Layer 4 of a small transformer language model trained on English Wikipedia (12 layers, counted from 0, width 128).
Take only the direct path to the model's output, skipping the later layers: a vector added to the residual stream pushes a token's score in proportion to its dot product with that token's output vector.

Output vectors of the tokens that the questions are about. A number n stands for n times 0.021.
" 25": 12 -24 10 -5 4 -8 18 -6 -23 -1 25 -22 46 -8 -6 21 -19 26 5 17 14 -4 18 8 -13 -18 -19 -36 -28 17 -3 1 -3 -8 15 -13 -11 19 -32 -23 26 -24 -3 -20 27 26 -21 23 -2 9 11 41 -9 21 18 -21 28 -5 -14 7 5 -25 11 26 -17 -6 7 6 -24 -7 2 49 35 -2 21 -43 -12 -30 1 -15 -21 -15 -27 34 -19 -29 4 29 -19 -15 7 47 -22 21 -29 8 -2 25 16 1 -30 -6 20 15 12 23 -3 9 -25 26 10 -5 8 3 -9 -7 -27 -21 -18 0 -12 9 -12 -16 -5 21 -2 5
"rica": 40 -11 -7 -15 29 -15 50 -3 32 -20 20 -14 1 19 -35 16 10 38 1 -35 16 33 28 -29 24 58 30 42 24 -32 -28 -23 12 -41 -16 -11 21 -24 -9 -57 15 -18 -9 41 24 -1 30 31 -14 46 32 4 -16 12 -27 23 -34 -10 11 7 39 -2 25 10 -28 -11 -22 27 3 5 -7 35 20 -19 -8 4 -4 4 1 -9 40 55 -48 -1 0 -13 0 -58 0 12 15 1 -9 18 -3 46 0 -29 6 -14 -6 -19 -40 27 26 -57 -32 -3 -13 21 -22 -57 24 -48 -3 -42 54 -28 -12 -22 -20 50 -29 -14 -19 -20 -8 -34
" Density": -34 3 22 -8 16 29 23 0 45 -27 -22 -9 16 8 -12 34 -7 23 22 -42 -31 10 -32 10 12 -34 5 -48 10 21 8 -2 30 1 -41 23 48 -42 -46 -8 -12 29 27 -6 21 4 -11 18 -2 -60 -17 -59 22 -23 21 -30 -16 -38 43 30 28 65 -15 -10 -43 7 -95 35 -9 52 -19 -5 -28 65 -55 53 -31 29 -40 -20 -18 -24 -35 27 18 11 -12 48 32 22 50 -35 37 1 44 -10 25 23 4 7 19 -26 11 1 -64 -27 45 -8 -6 -20 39 -17 -29 42 -17 -37 -39 10 -23 17 72 -2 2 -20 3 24 -42 -7
"gl": -2 49 25 19 -28 42 5 33 -36 -19 23 23 30 -19 -15 16 -8 -12 18 -10 16 20 -4 -25 5 7 5 18 11 -2 -12 31 -24 12 -4 4 42 16 -3 -27 -30 -38 29 -7 12 -33 17 41 -7 -1 18 -31 12 -3 -58 26 -3 7 -24 63 -3 1 12 -34 -4 -17 5 -24 -5 13 43 5 -9 -20 -24 -25 20 27 13 27 5 -12 33 -37 3 -26 9 15 -22 -1 21 39 -57 8 -41 -33 12 -53 -7 29 16 -9 -44 -52 1 15 30 37 16 -18 16 -25 -41 -14 -5 -33 -18 -15 25 18 6 -20 -19 -17 37 3 -14 25
"ists": 7 -14 -23 11 12 48 -18 -1 -4 3 -55 -27 4 -6 -20 1 14 -59 26 -32 32 -8 -20 -34 8 17 -28 -25 26 21 5 -8 1 17 -8 7 -2 -41 -15 -11 63 -21 -60 23 23 49 23 4 21 13 -20 20 -16 8 37 23 -34 79 -18 -39 -74 3 -25 -11 -36 29 22 1 11 27 13 -2 -20 3 -60 -24 -6 13 15 12 -18 51 48 -32 11 -21 18 36 22 -9 -5 15 41 -6 -21 9 -33 -3 -17 -49 4 -39 -10 5 -15 21 3 12 2 45 11 21 28 42 42 -39 6 -12 -33 14 -22 -5 6 62 -53 -21 13 8
" mini": -21 -33 9 13 0 19 -17 44 -1 -17 -9 -15 -7 -15 -3 -4 -12 -8 -27 -15 -12 23 0 -2 10 -1 16 -25 9 5 0 -12 -6 -12 2 15 19 33 -35 24 4 -2 4 2 30 2 -7 22 -11 -11 -5 37 -20 5 24 -2 19 9 -1 25 10 -18 -6 2 -10 -11 9 2 -6 14 -20 28 28 -12 17 -3 -7 18 7 2 6 14 -33 1 -9 23 7 -59 2 -25 22 50 -8 -47 55 7 42 10 15 23 -7 -2 -3 -11 32 -32 -30 -8 31 54 -29 -12 3 -8 -36 -19 17 7 -15 -6 24 -20 -7 -4 -23 -39 -33 -22
"haus": 33 19 -21 -8 47 45 0 30 -8 -20 12 -58 4 -10 9 21 -36 5 13 11 23 -18 -33 28 -23 -6 23 50 -5 19 -33 11 24 -22 -4 7 51 -48 -14 17 26 -13 -16 4 3 -21 6 -31 -12 4 1 40 -43 18 -46 34 31 -8 0 9 43 22 15 7 -44 -43 -8 14 -25 -22 9 -20 -11 -3 -4 -12 -21 -31 -60 -68 32 31 20 -49 -21 -31 34 -8 47 -3 -13 17 -32 -8 -13 13 56 32 7 18 -12 -5 -23 42 -8 -8 27 8 29 -13 -7 56 -20 44 15 -41 -5 -10 -8 -5 7 -31 18 -46 9 -8 37 -29
"uation": 14 -44 13 -16 14 -11 35 12 7 2 12 -15 5 16 24 13 -44 -13 32 3 1 -9 -23 -15 5 -39 -43 -38 27 9 -1 -27 10 22 -32 -46 -50 -65 -21 21 -18 -14 13 -23 -15 -36 24 -14 10 -4 9 -42 13 -30 -18 14 27 18 59 -13 43 -32 46 -11 -40 3 -14 1 -5 67 -1 -19 -17 4 -6 16 21 -1 -30 13 48 77 25 0 -19 39 -13 -9 47 -16 44 37 24 48 34 -18 12 -4 -29 -17 -16 -59 30 -41 -16 0 -2 8 4 18 47 -29 0 -14 8 -43 -19 -16 -11 39 55 -19 -24 20 37 10 0 -19
" alleged": 0 -37 19 22 47 24 -4 2 -8 -10 -9 14 41 33 24 0 0 -6 -37 -17 -10 -12 -30 29 -6 -29 -26 13 4 11 -6 -37 19 39 29 -16 -48 -2 -45 -46 4 2 25 7 17 -20 -21 10 23 1 12 18 -5 -18 41 5 26 4 18 -1 -6 12 3 42 -37 -18 -22 9 16 41 -16 -3 -24 12 30 4 -47 17 1 -13 9 -24 -21 -40 -27 -23 -15 46 4 12 25 -5 -6 27 5 3 -4 50 19 19 -34 -16 -9 -35 -35 2 19 -24 -38 17 3 -39 12 -34 11 -27 25 10 47 27 -6 14 -25 -5 -26 -42 57 21
"p": 33 33 -13 16 15 27 -9 14 11 12 15 -14 42 -43 -15 8 -17 -8 -31 9 38 -53 9 11 6 -10 -8 -17 18 -12 -27 9 -12 41 -3 -9 -8 -17 6 17 -16 -13 -18 24 -2 13 -14 18 -16 4 -4 12 0 -41 23 -40 -7 8 12 -53 -4 20 13 6 -3 31 -16 7 -7 -17 4 -25 33 -8 41 -38 3 19 35 -20 -3 -4 25 34 -13 15 23 21 -5 -8 -52 -13 9 9 -39 -15 21 -17 -10 6 35 40 -9 -39 22 6 8 18 -33 41 5 -2 -12 -17 -13 -26 -17 9 -8 7 -58 48 13 -23 -8 15 -35 19
" Coordinates": -38 -13 20 7 27 -20 -32 -49 48 -39 -12 -12 -34 42 -27 39 -20 13 12 21 -8 -6 23 56 -62 21 -11 -49 -2 22 -32 10 13 -2 1 7 0 0 -55 35 25 45 11 43 12 4 -28 25 -66 31 2 -30 24 -58 14 51 -30 -36 -24 29 -1 -7 -35 11 -26 -28 5 18 11 5 -40 -7 -19 -18 38 22 -27 42 -6 -1 24 -12 55 -22 -11 -28 16 63 -6 7 16 37 30 30 19 -52 27 49 -18 31 -48 -59 12 16 -26 -23 20 -37 18 -33 28 -51 12 26 23 -29 12 33 -53 22 0 -26 3 28 26 9 -33 -1

Each question shows what one neuron of this layer's MLP adds at an activation of 1. A number n stands for n times 0.0049.

n50: -1 -19 -34 40 -9 5 -12 -25 -3 -22 37 5 12 16 -37 -42 14 13 -2 4 -30 11 10 9 -52 -32 -34 -4 12 -26 -28 15 23 17 5 10 24 44 7 26 16 -1 -19 -10 -7 16 -10 7 -8 20 -25 9 7 -14 -13 -5 -15 -10 -25 -30 -25 -19 41 -18 20 -21 3 49 -7 4 3 10 26 -3 -9 11 29 1 45 -18 -21 -1 -5 -21 -6 -25 -16 51 15 -45 15 5 53 -3 19 13 1 -10 -4 1 1 -18 -21 3 -21 -16 -25 9 5 -9 11 -12 -12 -7 -10 12 28 59 10 -49 18 33 -1 1 -14 16 1 40
Pushed up most: " Coordinates"

n387: 25 3 28 28 -10 -51 61 -36 5 -48 -1 -14 26 3 -33 -7 7 -36 29 6 -2 -17 1 2 -11 -28 -14 -14 -17 33 10 -12 -19 9 35 56 25 13 12 27 24 -20 -3 4 -16 -18 -20 27 3 8 4 4 -19 -14 -16 -18 16 -4 3 10 -1 -1 -21 0 -19 11 -6 12 12 13 -21 -13 21 -23 -19 6 11 22 -1 8 38 16 -23 52 -16 -17 -4 3 -42 -21 30 0 22 -33 -10 6 -31 19 14 -21 -16 2 8 -31 -32 3 3 23 -21 35 3 4 26 -18 -38 9 -5 -5 -12 27 -14 -3 26 15 8 -30 -38 1
Pushed up most: " 25"

n97: 26 -19 -25 -30 20 -9 -27 -37 2 -18 -33 7 -12 -29 20 32 -17 43 -3 18 17 -29 -15 42 9 7 -13 -4 6 -22 -23 4 -7 -19 11 34 20 28 33 -58 -19 36 1 -10 -21 -17 -40 -23 44 -25 -31 -5 -3 42 6 -4 11 1 -13 -10 -17 2 -2 -3 11 44 10 4 13 37 11 30 -6 -30 11 -12 -12 9 20 -16 22 0 1 -29 -6 7 5 -28 9 22 -23 -4 35 -17 -31 -1 4 -5 13 -10 -6 -11 38 25 -6 -6 10 1 -8 19 -7 2 -47 35 6 -15 -18 10 19 -2 26 11 9 9 23 8 9 10
Pushed up most: "haus"

n323: -33 0 -24 -15 43 -54 35 -10 55 -18 34 17 1 47 -20 13 29 22 31 8 18 -28 17 -18 -37 -16 -12 1 7 8 -23 1 -7 0 9 -9 61 17 -39 -23 -38 6 47 -10 12 -9 23 -3 6 -2 -28 -52 3 24 -20 15 17 29 19 66 22 2 -9 7 -5 -1 -11 12 4 23 -43 -3 16 31 1 10 24 -23 1 4 13 -4 -6 -18 -16 -6 1 -1 25 13 29 -16 1 -28 -19 -16 -21 -11 -17 -22 -26 -7 9 22 -16 -35 55 -11 11 5 -45 19 12 -6 -30 -46 0 2 -32 22 3 17 -3 22 3 -56 -18 -22
Pushed up most: " Density"

n63: 14 -6 43 24 -22 12 -18 3 -1 -16 -20 -24 -12 5 -7 41 4 29 -40 -8 -26 31 17 37 -2 10 -15 -23 11 15 13 -4 -19 -20 -7 6 -14 4 -11 1 -31 11 -20 28 40 20 24 -8 -11 14 -12 36 5 -16 1 -8 -9 -29 51 27 -20 -7 18 -10 -6 -5 4 8 -1 9 22 36 9 13 10 -18 20 34 -1 -16 -37 -30 27 -16 -28 7 13 19 34 -44 32 16 -39 -43 49 36 -10 2 3 -10 12 25 -49 14 23 -26 -3 6 -15 21 -37 29 38 4 -38 -10 -12 -13 -35 -4 -6 -31 19 -6 -18 -10 -31 -18
Pushed up most: " mini"

n217: -19 -9 35 11 60 -30 1 8 18 26 -21 2 16 19 -3 34 16 -18 21 17 -11 -4 18 -8 32 13 -20 -11 -7 -52 -20 -55 5 -29 4 21 -6 1 10 25 -39 -16 -27 2 49 48 21 1 12 -9 -9 16 -25 16 10 19 49 28 -33 24 21 12 -29 5 -5 21 15 -12 8 21 -29 -21 28 -24 20 -27 17 13 19 2 2 -8 -52 -12 23 -21 -17 -13 -39 4 13 -11 24 -9 -4 -3 -10 15 -3 7 4 -4 -1 -43 12 -1 -45 18 3 -8 -43 17 -26 -29 -27 37 3 -18 23 -10 21 11 12 19 -60 17 -13 7
Pushed down most: "haus"

n137: -28 27 2 -8 -36 -9 10 8 -4 23 -32 36 -24 -19 -1 14 27 -9 23 22 3 1 8 37 -29 23 -4 6 8 -47 13 40 -29 -63 18 -28 -49 -1 4 -18 48 8 -3 -24 -10 -30 -1 -31 -12 -1 -17 34 -3 6 -37 22 6 34 -24 -8 -18 25 -7 -8 4 13 -16 -7 -12 11 12 14 -7 20 -8 12 -8 12 -3 6 -23 2 -7 17 24 -26 33 -36 0 40 12 -9 7 -17 -45 15 33 17 38 -16 -15 -26 1 16 -3 10 0 -9 19 27 -17 14 -16 5 14 6 6 12 -23 -21 2 -5 -43 22 -35 46 53 -17
Which two tokens does it push up most, strongest first? "ists", "haus"

n39: 14 -25 15 -28 21 52 28 -6 -52 1 7 15 5 -17 -17 50 -7 4 -43 21 -36 5 31 3 21 56 -22 -20 -7 1 -16 47 41 -1 4 -21 7 18 39 -12 11 7 67 -18 -32 -11 41 -14 1 7 -25 9 30 21 -23 -6 -8 -42 16 5 13 -26 -36 -34 7 -18 13 -6 -21 -10 27 3 -11 24 -22 7 51 -24 20 27 -41 8 5 -26 -29 24 -28 -14 3 -3 19 -30 38 18 24 -27 -28 1 18 -35 -3 6 -18 -10 -20 3 -6 -15 -51 -16 -9 -5 18 -19 -12 27 6 15 -11 -7 11 5 -6 0 13 -1 -15 20
Pushed up most: "gl"

n280: 14 -20 32 -9 17 -11 -5 13 16 -10 -12 -21 -33 18 -21 -39 -17 0 19 -30 29 -20 -18 6 -27 -10 -58 -29 -4 2 17 18 -6 -14 2 7 9 17 -31 14 -28 -30 -3 2 -15 -22 3 10 -24 1 20 4 40 24 15 -1 -21 -11 -8 2 23 21 -35 -10 -36 5 15 10 -6 4 10 13 2 -33 3 -1 -9 18 -4 -4 25 -1 9 -9 23 7 8 1 17 24 18 27 -7 -6 4 9 14 -13 -16 -29 -3 0 24 12 58 -41 -5 -6 14 -9 -23 -8 -8 -3 9 19 -14 1 -9 -17 -6 37 8 -9 13 33 41 26
Pushed up most: " Coordinates"

n160: 25 -8 60 22 -5 -7 0 -17 -27 -31 -44 19 37 24 -43 -26 -17 -24 18 35 11 18 -16 20 -1 3 -15 8 21 -8 -26 19 15 -5 11 25 10 0 -32 32 -18 14 -24 12 -15 -12 -12 -21 12 -3 17 15 45 -1 -30 -8 -37 -4 -23 13 19 -50 -34 47 6 13 6 -2 17 19 -23 -5 -12 3 -4 -2 -19 24 -2 -5 10 -1 -21 -9 -35 6 5 8 -6 -22 -29 -2 12 7 7 -1 13 29 37 25 11 -42 -3 -1 11 -1 8 -16 -32 7 21 -12 35 -22 -9 12 66 42 -39 3 -8 -5 23 -12 -38 -28 10 -19
Which three tokens does it push up most, strongest first? " Coordinates", " alleged", " mini"

n354: 11 -1 -21 11 14 9 0 1 9 -25 37 23 -10 8 17 -17 -18 57 -4 -15 4 -46 34 15 -5 -27 -21 28 18 -4 18 1 -5 19 49 -13 -1 29 -56 -37 21 20 -1 15 -3 -22 -28 -23 22 -13 -16 -21 -38 -61 14 -29 -23 -16 22 28 17 -2 10 7 19 -13 3 -50 7 -19 14 -18 -15 24 35 26 -50 -7 6 8 19 56 15 11 16 3 -4 -8 25 -5 -17 -6 40 -3 -19 -28 -1 -7 -34 -17 21 8 6 -38 21 12 24 -34 -5 -50 -30 -13 45 -1 31 -39 41 -26 23 26 -1 -56 17 15 -11 31 25 22
Which three tokens does it push up most, strongest first? " alleged", " Coordinates", "uation"

n444: -15 9 0 -10 -38 -11 60 5 -10 4 6 17 -25 -7 5 -11 -14 17 46 -22 -2 -31 32 -6 7 -1 8 -10 4 -5 7 -7 13 8 6 24 6 26 18 -22 -12 51 18 -4 -20 9 -12 8 5 -7 -4 -35 -2 4 0 -15 -8 -49 -4 -8 -2 0 13 41 -45 -6 -12 -29 1 -17 -16 2 -27 4 -29 15 4 6 21 17 -37 -7 48 -21 4 25 -4 -16 -5 14 15 -11 24 14 -40 -20 34 17 2 -17 -10 0 17 -30 -1 40 7 -42 23 -19 20 -15 5 16 -14 19 -26 14 4 -12 12 1 -4 12 36 -19 -13 2
Pushed up most: " Density"

n376: -20 7 -12 -30 -1 2 7 34 -34 -22 13 6 -52 0 -61 -2 20 12 -9 18 -3 6 9 1 -8 1 -17 -9 53 -44 3 19 39 31 -43 15 -8 -14 -37 13 -1 -21 18 -31 -7 -18 -26 -11 23 -3 -33 -10 -7 -21 -21 5 11 23 10 26 -2 -47 1 4 -2 49 -12 -11 0 -5 -25 12 29 24 6 -1 21 21 36 14 15 26 -4 34 -12 -7 -41 -32 13 38 12 -11 -24 20 9 17 20 5 20 16 18 -20 10 -37 -1 6 0 22 6 -11 10 24 30 -35 -15 36 3 32 -64 4 -84 -24 34 31 10 39 -6 0
Pushed up most: "uation"

n58: 34 -14 64 13 -31 -5 -6 -17 3 3 -2 9 5 -33 0 4 -4 41 -28 20 -26 -21 -25 34 6 -13 -7 7 47 -32 11 32 -25 0 -25 -1 -15 -9 8 -13 13 -20 15 -35 11 -13 -4 -16 24 27 -14 23 5 -7 -8 11 -17 21 3 -11 0 52 21 -14 -11 -34 3 -26 37 39 -31 11 44 9 2 14 -8 -53 -20 3 -29 -11 4 10 -1 -19 25 -5 -19 19 -13 -17 -18 31 22 25 -12 39 13 -11 -14 -67 -41 -3 39 -36 -15 -11 -16 14 -40 19 5 -15 22 -6 -16 12 18 -6 14 33 -28 4 15 -30 -5 14
Which three tokens does it push up most, strongest first? " alleged", "rica", " 25"

n117: 28 6 -16 30 13 -5 12 -28 43 12 -29 -3 -16 3 -44 -7 11 24 -8 -6 24 -33 -30 -12 1 -1 -14 -32 -9 12 -29 10 -28 -3 33 9 -32 25 5 -15 12 -21 -21 -1 26 -19 -42 2 19 26 -5 15 7 -5 15 9 -1 6 2 24 -31 28 -37 7 -19 31 -3 -1 -14 -5 -13 -46 -16 -39 -23 4 40 19 -35 -14 25 -16 4 23 0 -6 -9 -19 17 37 33 16 13 -14 -5 -1 21 -1 -13 25 -23 33 -15 -7 -17 0 19 15 -29 13 33 3 -8 -27 -4 25 -48 23 -1 18 -13 6 19 -39 -22 20 10 33
Pushed up most: "p"

n229: 20 12 -16 -55 -2 -18 1 42 -51 63 18 34 -4 -39 -5 -10 24 -1 -19 23 -52 8 40 -2 -26 -46 -19 33 -1 6 27 23 19 17 -15 28 3 5 -20 6 -47 3 12 6 63 -9 -1 -15 -30 19 -2 13 -22 -1 -10 -8 -16 42 16 -11 16 11 -29 3 12 13 42 41 31 10 18 16 -30 11 -58 12 29 12 57 41 -7 -3 -60 46 60 -63 -17 8 43 -13 10 -19 -14 -3 48 2 -47 22 -10 -55 60 -4 52 -42 8 3 -5 -21 21 -15 -24 11 -16 34 -6 -17 -47 2 -39 6 -4 28 -19 -37 -20 -54 2 -32
Pushed up most: " Density"

n2: 0 -22 -46 -3 -37 -14 -1 -21 -14 -21 -13 12 -21 -38 -27 -31 -23 24 17 24 15 -8 16 2 20 -12 -43 -8 27 -11 -34 -10 16 28 -3 16 19 21 -24 -30 -3 18 28 10 -16 -12 -14 58 -1 5 -16 14 -26 -24 19 4 14 48 15 -13 54 2 3 5 -14 -53 5 5 28 5 49 -29 -25 -30 -4 5 0 -6 3 15 4 11 -7 16 2 -37 43 22 -47 25 -13 16 -8 -28 9 3 1 30 -1 -4 27 -29 2 41 -28 51 13 37 -51 -41 59 14 -2 -34 21 -1 4 -25 -35 28 -13 6 13 -23 -14 5 50 1
Pushed down most: " mini"

n352: 34 -7 -22 -10 54 16 20 42 -20 -15 -7 21 -25 -25 -1 -17 1 -34 -8 -9 31 -3 12 8 -38 2 22 -39 24 -28 40 65 2 20 -52 -15 -11 13 -10 -25 6 -36 23 -35 -33 -36 -18 -9 -14 -9 -13 -27 -11 -24 -10 53 -20 5 27 -19 -8 -50 -19 -10 2 37 -23 -21 -3 44 73 45 -44 14 -14 5 20 18 -15 18 25 -20 6 -13 -32 -7 51 -10 -41 21 22 5 39 -14 35 17 0 21 45 7 -13 -18 -8 23 3 30 -41 30 27 -2 -1 1 -6 -20 -9 34 27 -34 -36 -13 -2 -37 27 -8 31 22 20 -21
Which three tokens does it push up most, strongest first? "uation", "gl", "ists"